Layer 2 of a small transformer language model trained on English Wikipedia (11 layers, counted from 0, width 128).
A neuron's activation on a vector x is GELU(weights . x + bias), where the dot is the dot product.

Input weights of the MLP neurons that the questions are about. A number n stands for (n - 128) times 0.008.
n3 (bias -0.072): 162, 74, 142, 103, 112, 158, 94, 135, 155, 144, 128, 139, 132, 141, 68, 135, 197, 145, 125, 111, 161, 94, 110, 115, 106, 132, 118, 130, 169, 170, 117, 172, 157, 129, 103, 148, 132, 75, 121, 90, 153, 143, 144, 105, 87, 62, 101, 112, 174, 135, 130, 130, 100, 155, 163, 170, 143, 184, 124, 169, 127, 80, 199, 169, 97, 191, 91, 150, 145, 112, 141, 170, 117, 139, 153, 85, 123, 104, 102, 156, 130, 81, 152, 89, 97, 91, 119, 98, 150, 118, 125, 49, 137, 159, 148, 119, 117, 148, 121, 83, 88, 161, 122, 120, 187, 119, 133, 82, 124, 146, 132, 102, 155, 182, 126, 120, 104, 183, 108, 160, 105, 122, 117, 131, 139, 100, 100, 143
n105 (bias -0.066): 126, 57, 157, 148, 163, 105, 171, 103, 147, 102, 137, 132, 152, 192, 155, 142, 222, 129, 154, 84, 171, 178, 148, 135, 104, 165, 76, 78, 105, 125, 115, 161, 162, 165, 143, 95, 155, 129, 72, 108, 145, 89, 136, 87, 84, 36, 183, 132, 158, 154, 125, 85, 149, 112, 115, 146, 158, 155, 106, 106, 169, 147, 181, 135, 146, 98, 47, 189, 164, 148, 145, 103, 169, 92, 144, 123, 116, 133, 63, 203, 115, 130, 146, 118, 150, 114, 148, 102, 167, 113, 108, 126, 66, 123, 185, 124, 139, 109, 101, 131, 58, 193, 91, 150, 68, 104, 140, 107, 111, 41, 103, 138, 102, 108, 128, 150, 94, 152, 107, 218, 118, 129, 113, 149, 127, 142, 89, 125
n289 (bias -0.105): 98, 133, 110, 84, 126, 93, 117, 126, 127, 87, 166, 152, 112, 156, 105, 130, 203, 87, 85, 157, 141, 81, 142, 125, 162, 166, 145, 123, 140, 123, 123, 70, 117, 135, 117, 88, 104, 157, 164, 175, 108, 108, 98, 122, 136, 122, 120, 132, 153, 70, 88, 161, 145, 146, 116, 144, 130, 150, 126, 123, 127, 105, 168, 150, 155, 109, 108, 96, 174, 100, 123, 108, 101, 172, 93, 142, 97, 169, 120, 138, 119, 135, 98, 130, 150, 150, 115, 101, 111, 170, 112, 138, 113, 185, 137, 118, 150, 86, 175, 193, 130, 167, 145, 111, 148, 113, 129, 124, 107, 110, 177, 130, 117, 154, 108, 145, 173, 116, 55, 141, 116, 111, 95, 168, 119, 156, 140, 129
n356 (bias -0.094): 141, 73, 140, 172, 152, 123, 135, 100, 174, 67, 137, 151, 160, 131, 137, 212, 105, 139, 112, 130, 90, 104, 154, 168, 174, 106, 191, 170, 140, 82, 161, 140, 127, 160, 131, 127, 126, 74, 158, 138, 135, 127, 138, 137, 106, 150, 169, 133, 156, 128, 192, 138, 123, 133, 184, 137, 113, 130, 102, 144, 83, 178, 85, 79, 173, 157, 110, 151, 7, 119, 81, 71, 180, 55, 126, 108, 95, 74, 152, 122, 150, 141, 162, 135, 111, 126, 91, 144, 179, 87, 129, 131, 141, 138, 112, 183, 146, 102, 99, 147, 119, 59, 121, 77, 87, 124, 100, 109, 102, 140, 124, 91, 175, 140, 157, 94, 130, 41, 124, 161, 65, 164, 144, 125, 124, 166, 170, 122
n387 (bias -0.044): 105, 82, 117, 136, 139, 125, 132, 102, 137, 52, 137, 114, 145, 103, 149, 138, 112, 170, 115, 122, 126, 144, 108, 141, 134, 147, 155, 142, 146, 117, 120, 107, 149, 94, 99, 150, 150, 115, 112, 195, 98, 141, 144, 188, 105, 166, 129, 115, 109, 118, 136, 114, 115, 139, 60, 114, 116, 121, 126, 170, 155, 171, 117, 104, 129, 90, 168, 150, 122, 70, 139, 153, 146, 79, 104, 122, 142, 137, 113, 50, 124, 153, 157, 187, 108, 136, 131, 91, 171, 132, 131, 109, 123, 131, 135, 111, 153, 163, 160, 134, 122, 121, 66, 131, 103, 90, 149, 121, 134, 107, 134, 105, 177, 119, 131, 149, 165, 129, 99, 174, 158, 162, 173, 130, 148, 136, 73, 159
n410 (bias -0.090): 166, 77, 130, 91, 136, 114, 103, 121, 133, 111, 91, 131, 167, 134, 121, 124, 156, 145, 139, 195, 113, 92, 107, 125, 143, 94, 116, 152, 161, 152, 152, 138, 115, 114, 126, 122, 154, 138, 146, 144, 85, 149, 146, 120, 99, 89, 108, 115, 150, 169, 163, 142, 104, 114, 178, 137, 21, 142, 71, 75, 99, 155, 95, 93, 143, 81, 145, 142, 170, 109, 140, 177, 148, 140, 115, 114, 134, 143, 137, 155, 104, 174, 108, 115, 125, 109, 148, 161, 128, 118, 90, 121, 148, 118, 113, 159, 189, 71, 72, 118, 126, 148, 94, 126, 109, 140, 141, 111, 152, 150, 132, 122, 145, 147, 131, 108, 195, 96, 180, 114, 97, 102, 155, 113, 138, 174, 134, 135
n445 (bias -0.096): 134, 73, 186, 141, 106, 146, 95, 91, 111, 169, 118, 81, 142, 142, 74, 151, 180, 177, 131, 85, 124, 125, 134, 174, 51, 159, 93, 107, 161, 113, 98, 80, 162, 108, 95, 139, 150, 151, 134, 185, 104, 146, 121, 117, 117, 117, 175, 138, 163, 130, 126, 103, 136, 132, 114, 115, 164, 87, 211, 157, 123, 64, 118, 96, 115, 115, 188, 130, 93, 118, 148, 119, 98, 119, 162, 104, 135, 87, 93, 169, 117, 108, 122, 129, 109, 131, 121, 138, 122, 163, 145, 123, 143, 107, 117, 115, 122, 120, 106, 136, 127, 142, 128, 175, 108, 110, 106, 179, 133, 100, 122, 127, 157, 144, 108, 186, 154, 133, 167, 146, 166, 121, 84, 102, 90, 134, 120, 105
n475 (bias -0.066): 159, 113, 106, 128, 131, 117, 142, 160, 110, 100, 147, 131, 157, 155, 121, 109, 165, 148, 108, 100, 110, 126, 103, 99, 151, 95, 162, 160, 145, 123, 170, 198, 140, 128, 95, 152, 104, 100, 180, 123, 119, 198, 146, 68, 126, 159, 145, 89, 105, 57, 104, 134, 151, 126, 203, 125, 157, 121, 118, 135, 127, 218, 86, 108, 137, 131, 150, 128, 107, 135, 140, 131, 135, 131, 150, 121, 148, 153, 168, 93, 105, 120, 101, 159, 132, 94, 108, 186, 171, 137, 115, 110, 116, 156, 115, 134, 156, 94, 118, 165, 133, 121, 105, 100, 93, 94, 96, 114, 117, 95, 145, 84, 127, 130, 116, 96, 143, 87, 66, 154, 106, 130, 139, 143, 123, 100, 168, 151
n491 (bias -0.104): 133, 158, 108, 89, 115, 95, 67, 137, 120, 118, 84, 89, 133, 76, 181, 114, 116, 152, 162, 157, 117, 145, 130, 129, 78, 98, 162, 102, 113, 95, 117, 77, 109, 118, 105, 106, 82, 49, 146, 146, 114, 185, 145, 162, 127, 122, 188, 145, 154, 80, 107, 170, 114, 125, 140, 169, 107, 131, 173, 118, 168, 124, 118, 102, 131, 118, 74, 131, 147, 137, 164, 143, 143, 143, 147, 132, 147, 154, 159, 104, 132, 158, 102, 125, 148, 86, 130, 162, 114, 177, 146, 138, 111, 117, 140, 86, 111, 136, 101, 105, 112, 125, 125, 86, 177, 93, 155, 153, 165, 147, 101, 124, 150, 135, 131, 88, 150, 83, 88, 170, 145, 176, 160, 129, 128, 132, 172, 128

Each question shows a token from some text and the vector x that enters the MLP there. A number n stands for (n - 128) times 0.043.

")": 113, 116, 117, 181, 112, 165, 138, 161, 130, 159, 134, 131, 89, 101, 113, 104, 148, 109, 134, 132, 124, 134, 118, 141, 94, 111, 122, 118, 89, 131, 122, 105, 144, 146, 166, 171, 114, 105, 109, 155, 122, 121, 139, 118, 129, 150, 127, 103, 102, 165, 138, 139, 152, 174, 134, 124, 141, 109, 112, 153, 134, 133, 146, 131, 100, 101, 118, 165, 151, 120, 108, 110, 102, 149, 64, 124, 133, 166, 109, 135, 150, 120, 121, 119, 132, 104, 105, 147, 134, 97, 147, 109, 148, 187, 129, 122, 102, 118, 125, 121, 129, 110, 120, 131, 149, 107, 120, 143, 129, 141, 123, 124, 145, 98, 116, 148, 102, 161, 139, 120, 137, 118, 109, 134, 112, 108, 199, 115
Which neuron fires most, and how strongly? n3, at about 1.2

" L": 90, 102, 119, 165, 136, 115, 140, 153, 134, 117, 213, 125, 123, 89, 135, 113, 127, 116, 136, 120, 125, 137, 121, 120, 101, 104, 132, 142, 93, 147, 120, 90, 142, 152, 164, 183, 135, 123, 135, 151, 111, 124, 132, 128, 137, 135, 117, 135, 68, 146, 144, 136, 153, 157, 168, 112, 119, 129, 120, 139, 133, 137, 153, 137, 114, 100, 118, 143, 142, 136, 110, 89, 123, 139, 96, 127, 135, 157, 101, 126, 156, 154, 114, 124, 134, 104, 135, 116, 127, 89, 138, 123, 130, 184, 162, 121, 122, 119, 102, 144, 110, 117, 114, 149, 161, 133, 111, 121, 167, 107, 106, 133, 131, 90, 128, 139, 102, 146, 129, 105, 112, 125, 136, 127, 131, 134, 167, 85
Which neuron lights up most? n105

" under": 127, 132, 118, 132, 117, 127, 135, 137, 149, 142, 145, 70, 86, 117, 143, 122, 149, 129, 131, 107, 88, 131, 128, 113, 101, 135, 119, 118, 160, 159, 112, 101, 147, 128, 182, 148, 140, 108, 132, 128, 127, 131, 143, 126, 139, 167, 135, 130, 98, 133, 130, 138, 114, 169, 120, 120, 143, 154, 114, 119, 124, 162, 110, 116, 110, 91, 100, 136, 129, 148, 115, 134, 103, 122, 104, 109, 144, 146, 101, 139, 139, 160, 90, 116, 127, 98, 105, 147, 136, 96, 151, 130, 160, 155, 124, 143, 103, 152, 105, 128, 105, 110, 121, 146, 135, 139, 85, 118, 122, 120, 166, 139, 151, 123, 121, 156, 128, 156, 125, 138, 105, 109, 142, 114, 108, 140, 199, 121
Which neuron fires most, and how strongly? n475, at about 1.2

"una": 92, 102, 139, 141, 122, 145, 151, 135, 125, 174, 130, 138, 69, 125, 140, 108, 157, 143, 120, 117, 119, 112, 130, 102, 107, 117, 135, 126, 74, 191, 122, 102, 148, 151, 179, 162, 153, 129, 123, 98, 132, 105, 141, 143, 150, 161, 121, 119, 90, 138, 144, 146, 155, 130, 144, 135, 126, 111, 116, 134, 125, 127, 125, 139, 95, 89, 105, 143, 130, 116, 105, 105, 128, 138, 90, 137, 139, 128, 122, 134, 144, 148, 125, 116, 113, 139, 124, 130, 122, 113, 152, 100, 145, 136, 150, 108, 109, 115, 128, 116, 126, 131, 130, 156, 158, 127, 126, 141, 136, 136, 117, 112, 131, 136, 131, 148, 98, 148, 140, 128, 125, 102, 125, 87, 155, 125, 181, 75
Which neuron lights up most? n3

" situation": 119, 114, 128, 160, 133, 148, 152, 130, 127, 134, 134, 117, 101, 108, 101, 104, 141, 111, 124, 127, 111, 130, 140, 137, 115, 117, 127, 133, 71, 167, 126, 113, 189, 133, 152, 176, 123, 128, 122, 145, 113, 118, 117, 126, 117, 148, 143, 141, 100, 142, 153, 136, 156, 113, 138, 119, 138, 128, 136, 144, 130, 135, 116, 128, 98, 112, 126, 150, 109, 128, 123, 101, 131, 158, 47, 112, 129, 166, 102, 133, 141, 176, 133, 109, 134, 112, 133, 134, 141, 109, 161, 120, 175, 145, 93, 131, 121, 132, 139, 117, 124, 100, 115, 143, 117, 123, 121, 142, 125, 127, 130, 149, 148, 116, 97, 145, 102, 160, 113, 113, 130, 96, 130, 94, 113, 114, 215, 85
Which neuron lights up most? n445

" except": 93, 114, 116, 134, 132, 127, 138, 111, 127, 137, 138, 122, 120, 92, 129, 104, 141, 138, 109, 126, 110, 142, 120, 128, 96, 103, 114, 99, 108, 151, 94, 113, 182, 125, 155, 194, 119, 133, 111, 135, 115, 116, 136, 111, 124, 136, 155, 101, 105, 178, 129, 122, 165, 170, 139, 110, 147, 105, 103, 136, 156, 132, 151, 136, 128, 100, 141, 128, 118, 105, 138, 125, 86, 139, 109, 131, 137, 152, 120, 132, 151, 176, 121, 97, 143, 102, 122, 131, 121, 108, 127, 135, 175, 164, 102, 143, 128, 129, 138, 99, 114, 105, 91, 142, 132, 148, 131, 144, 151, 117, 119, 127, 158, 104, 103, 140, 110, 170, 134, 124, 109, 141, 116, 124, 123, 119, 192, 130
Which neuron lights up most? n445

" which": 120, 92, 129, 143, 140, 115, 165, 148, 148, 148, 149, 86, 98, 90, 119, 110, 148, 142, 136, 117, 103, 123, 110, 139, 111, 123, 124, 92, 124, 146, 107, 136, 163, 147, 172, 165, 123, 122, 134, 149, 134, 122, 138, 107, 122, 142, 123, 104, 78, 147, 162, 134, 150, 131, 137, 138, 144, 114, 93, 129, 120, 116, 133, 144, 120, 90, 119, 160, 144, 122, 119, 110, 97, 141, 98, 111, 123, 161, 89, 141, 157, 140, 112, 113, 132, 125, 140, 113, 151, 132, 155, 125, 154, 173, 127, 120, 109, 132, 132, 121, 109, 119, 123, 140, 144, 142, 111, 132, 133, 128, 112, 126, 126, 125, 117, 141, 101, 150, 127, 119, 126, 104, 138, 102, 121, 122, 212, 120
Which three neurons fire most, strongest first? n105, n3, n445

" \"": 128, 106, 132, 160, 119, 119, 137, 123, 127, 148, 145, 87, 110, 108, 150, 89, 140, 135, 127, 152, 115, 130, 123, 127, 106, 87, 127, 121, 135, 168, 119, 107, 147, 123, 170, 178, 119, 103, 113, 154, 118, 131, 136, 108, 131, 133, 128, 128, 98, 173, 169, 161, 153, 156, 140, 126, 125, 137, 95, 150, 130, 154, 131, 133, 106, 106, 103, 149, 123, 133, 114, 137, 122, 114, 57, 95, 148, 157, 98, 145, 157, 146, 122, 104, 122, 99, 123, 143, 125, 119, 148, 121, 149, 191, 127, 141, 122, 99, 129, 120, 128, 88, 100, 124, 141, 132, 119, 115, 142, 116, 138, 119, 137, 102, 113, 140, 124, 141, 140, 122, 97, 127, 128, 123, 129, 123, 200, 134
Which neuron fires most, and how strongly? n410, at about 3.8

"\n": 106, 133, 88, 133, 114, 122, 148, 150, 145, 162, 135, 93, 105, 103, 126, 80, 160, 128, 129, 128, 116, 141, 127, 130, 102, 103, 106, 113, 121, 141, 109, 108, 135, 146, 203, 185, 147, 104, 123, 150, 118, 105, 144, 116, 137, 152, 131, 126, 98, 177, 171, 137, 147, 144, 152, 108, 120, 124, 100, 136, 127, 129, 145, 149, 116, 104, 121, 140, 128, 135, 103, 112, 117, 125, 61, 118, 140, 153, 115, 135, 157, 130, 129, 113, 116, 116, 141, 145, 114, 97, 142, 113, 158, 189, 127, 129, 107, 124, 113, 133, 112, 121, 102, 135, 142, 147, 116, 135, 130, 138, 138, 106, 139, 103, 125, 138, 125, 129, 122, 116, 122, 119, 122, 129, 117, 125, 192, 129
Which neuron fires most, and how strongly? n410, at about 0.22

" selected": 111, 122, 130, 150, 128, 109, 125, 134, 122, 114, 136, 132, 110, 111, 133, 104, 146, 112, 140, 125, 115, 131, 106, 133, 106, 90, 117, 114, 110, 130, 92, 103, 182, 149, 202, 172, 125, 110, 131, 153, 133, 103, 150, 116, 131, 149, 126, 122, 105, 162, 117, 142, 142, 132, 144, 124, 136, 112, 101, 106, 124, 141, 142, 136, 145, 110, 110, 155, 131, 127, 141, 127, 122, 137, 85, 120, 122, 147, 125, 131, 147, 180, 117, 100, 142, 109, 135, 126, 104, 94, 150, 131, 145, 174, 115, 125, 120, 143, 127, 102, 164, 106, 102, 128, 145, 128, 111, 142, 136, 128, 110, 143, 147, 126, 126, 177, 133, 159, 94, 88, 107, 105, 137, 124, 114, 136, 202, 94
Which neuron lights up most? n410

" Hit": 119, 114, 85, 145, 147, 108, 131, 140, 125, 139, 129, 103, 69, 78, 153, 111, 113, 107, 124, 140, 130, 141, 137, 131, 108, 155, 138, 119, 102, 166, 129, 88, 159, 149, 170, 172, 142, 114, 89, 130, 117, 168, 130, 132, 148, 149, 143, 119, 65, 176, 148, 137, 123, 132, 98, 137, 154, 143, 119, 111, 134, 119, 117, 129, 118, 101, 118, 139, 120, 133, 124, 132, 103, 136, 109, 123, 139, 176, 113, 98, 159, 173, 122, 118, 103, 102, 126, 109, 108, 99, 141, 142, 150, 166, 154, 121, 100, 117, 123, 124, 116, 123, 166, 136, 164, 123, 128, 130, 159, 121, 153, 116, 141, 107, 113, 137, 123, 149, 108, 131, 128, 119, 150, 107, 111, 140, 165, 97
Which neuron fires most, and how strongly? n491, at about 3.1

"\"": 116, 108, 129, 164, 114, 140, 136, 131, 124, 167, 125, 131, 106, 91, 117, 87, 146, 110, 114, 147, 114, 145, 107, 140, 118, 111, 116, 99, 122, 130, 114, 93, 164, 140, 166, 182, 126, 99, 125, 158, 125, 110, 138, 112, 125, 126, 129, 137, 126, 171, 145, 144, 144, 159, 140, 122, 149, 119, 93, 163, 126, 134, 158, 142, 120, 124, 127, 122, 143, 144, 105, 131, 116, 148, 70, 128, 140, 186, 109, 140, 150, 116, 109, 107, 124, 97, 125, 134, 109, 94, 145, 101, 162, 202, 121, 125, 126, 105, 134, 103, 135, 102, 99, 135, 140, 132, 110, 118, 139, 138, 124, 108, 131, 121, 134, 135, 90, 150, 115, 153, 117, 123, 114, 145, 124, 116, 186, 119
Which neuron lights up most? n3

" Part": 135, 110, 136, 147, 129, 134, 160, 148, 139, 124, 153, 89, 92, 105, 121, 108, 104, 126, 91, 128, 156, 144, 101, 134, 118, 120, 137, 135, 69, 129, 118, 108, 141, 132, 192, 211, 128, 137, 112, 151, 120, 105, 134, 119, 158, 141, 124, 134, 81, 143, 147, 125, 129, 113, 151, 124, 116, 150, 116, 113, 140, 139, 136, 120, 120, 107, 156, 153, 130, 122, 140, 119, 99, 138, 117, 126, 132, 185, 116, 138, 132, 196, 101, 131, 130, 115, 121, 111, 159, 97, 127, 126, 164, 174, 116, 110, 110, 137, 104, 101, 128, 109, 80, 138, 125, 142, 113, 131, 147, 122, 123, 133, 143, 83, 118, 144, 119, 146, 114, 116, 117, 106, 136, 116, 116, 148, 181, 105
Which neuron fires most, and how strongly? n387, at about 1.8

"io": 95, 112, 129, 175, 137, 127, 134, 138, 126, 159, 127, 125, 67, 126, 165, 109, 135, 142, 121, 140, 112, 128, 135, 113, 110, 104, 141, 107, 124, 142, 113, 119, 123, 157, 185, 150, 131, 125, 131, 117, 142, 121, 148, 144, 142, 158, 122, 123, 88, 161, 125, 151, 135, 166, 147, 142, 130, 134, 116, 104, 99, 125, 132, 148, 93, 93, 101, 148, 115, 117, 96, 128, 120, 114, 82, 134, 143, 143, 110, 97, 152, 175, 118, 108, 114, 122, 108, 150, 141, 120, 146, 122, 146, 135, 153, 127, 123, 125, 122, 113, 116, 124, 134, 141, 131, 126, 106, 131, 147, 138, 152, 126, 130, 129, 114, 151, 73, 142, 141, 123, 117, 112, 120, 110, 156, 144, 186, 72
Which neuron lights up most? n356

" (": 127, 117, 104, 141, 122, 130, 128, 148, 130, 160, 164, 94, 100, 111, 149, 94, 146, 149, 145, 124, 113, 122, 130, 113, 93, 104, 129, 120, 124, 171, 121, 131, 109, 156, 157, 183, 130, 113, 129, 120, 128, 121, 136, 114, 130, 144, 123, 129, 87, 163, 158, 146, 139, 159, 139, 114, 128, 130, 117, 102, 130, 134, 130, 146, 90, 92, 113, 144, 127, 144, 102, 127, 99, 118, 75, 115, 130, 181, 104, 131, 160, 141, 106, 114, 110, 95, 107, 147, 149, 133, 143, 106, 135, 184, 121, 134, 110, 127, 106, 133, 117, 111, 119, 134, 128, 131, 114, 131, 118, 111, 143, 136, 115, 118, 116, 170, 121, 147, 121, 105, 131, 108, 137, 132, 156, 137, 186, 147
Which neuron lights up most? n475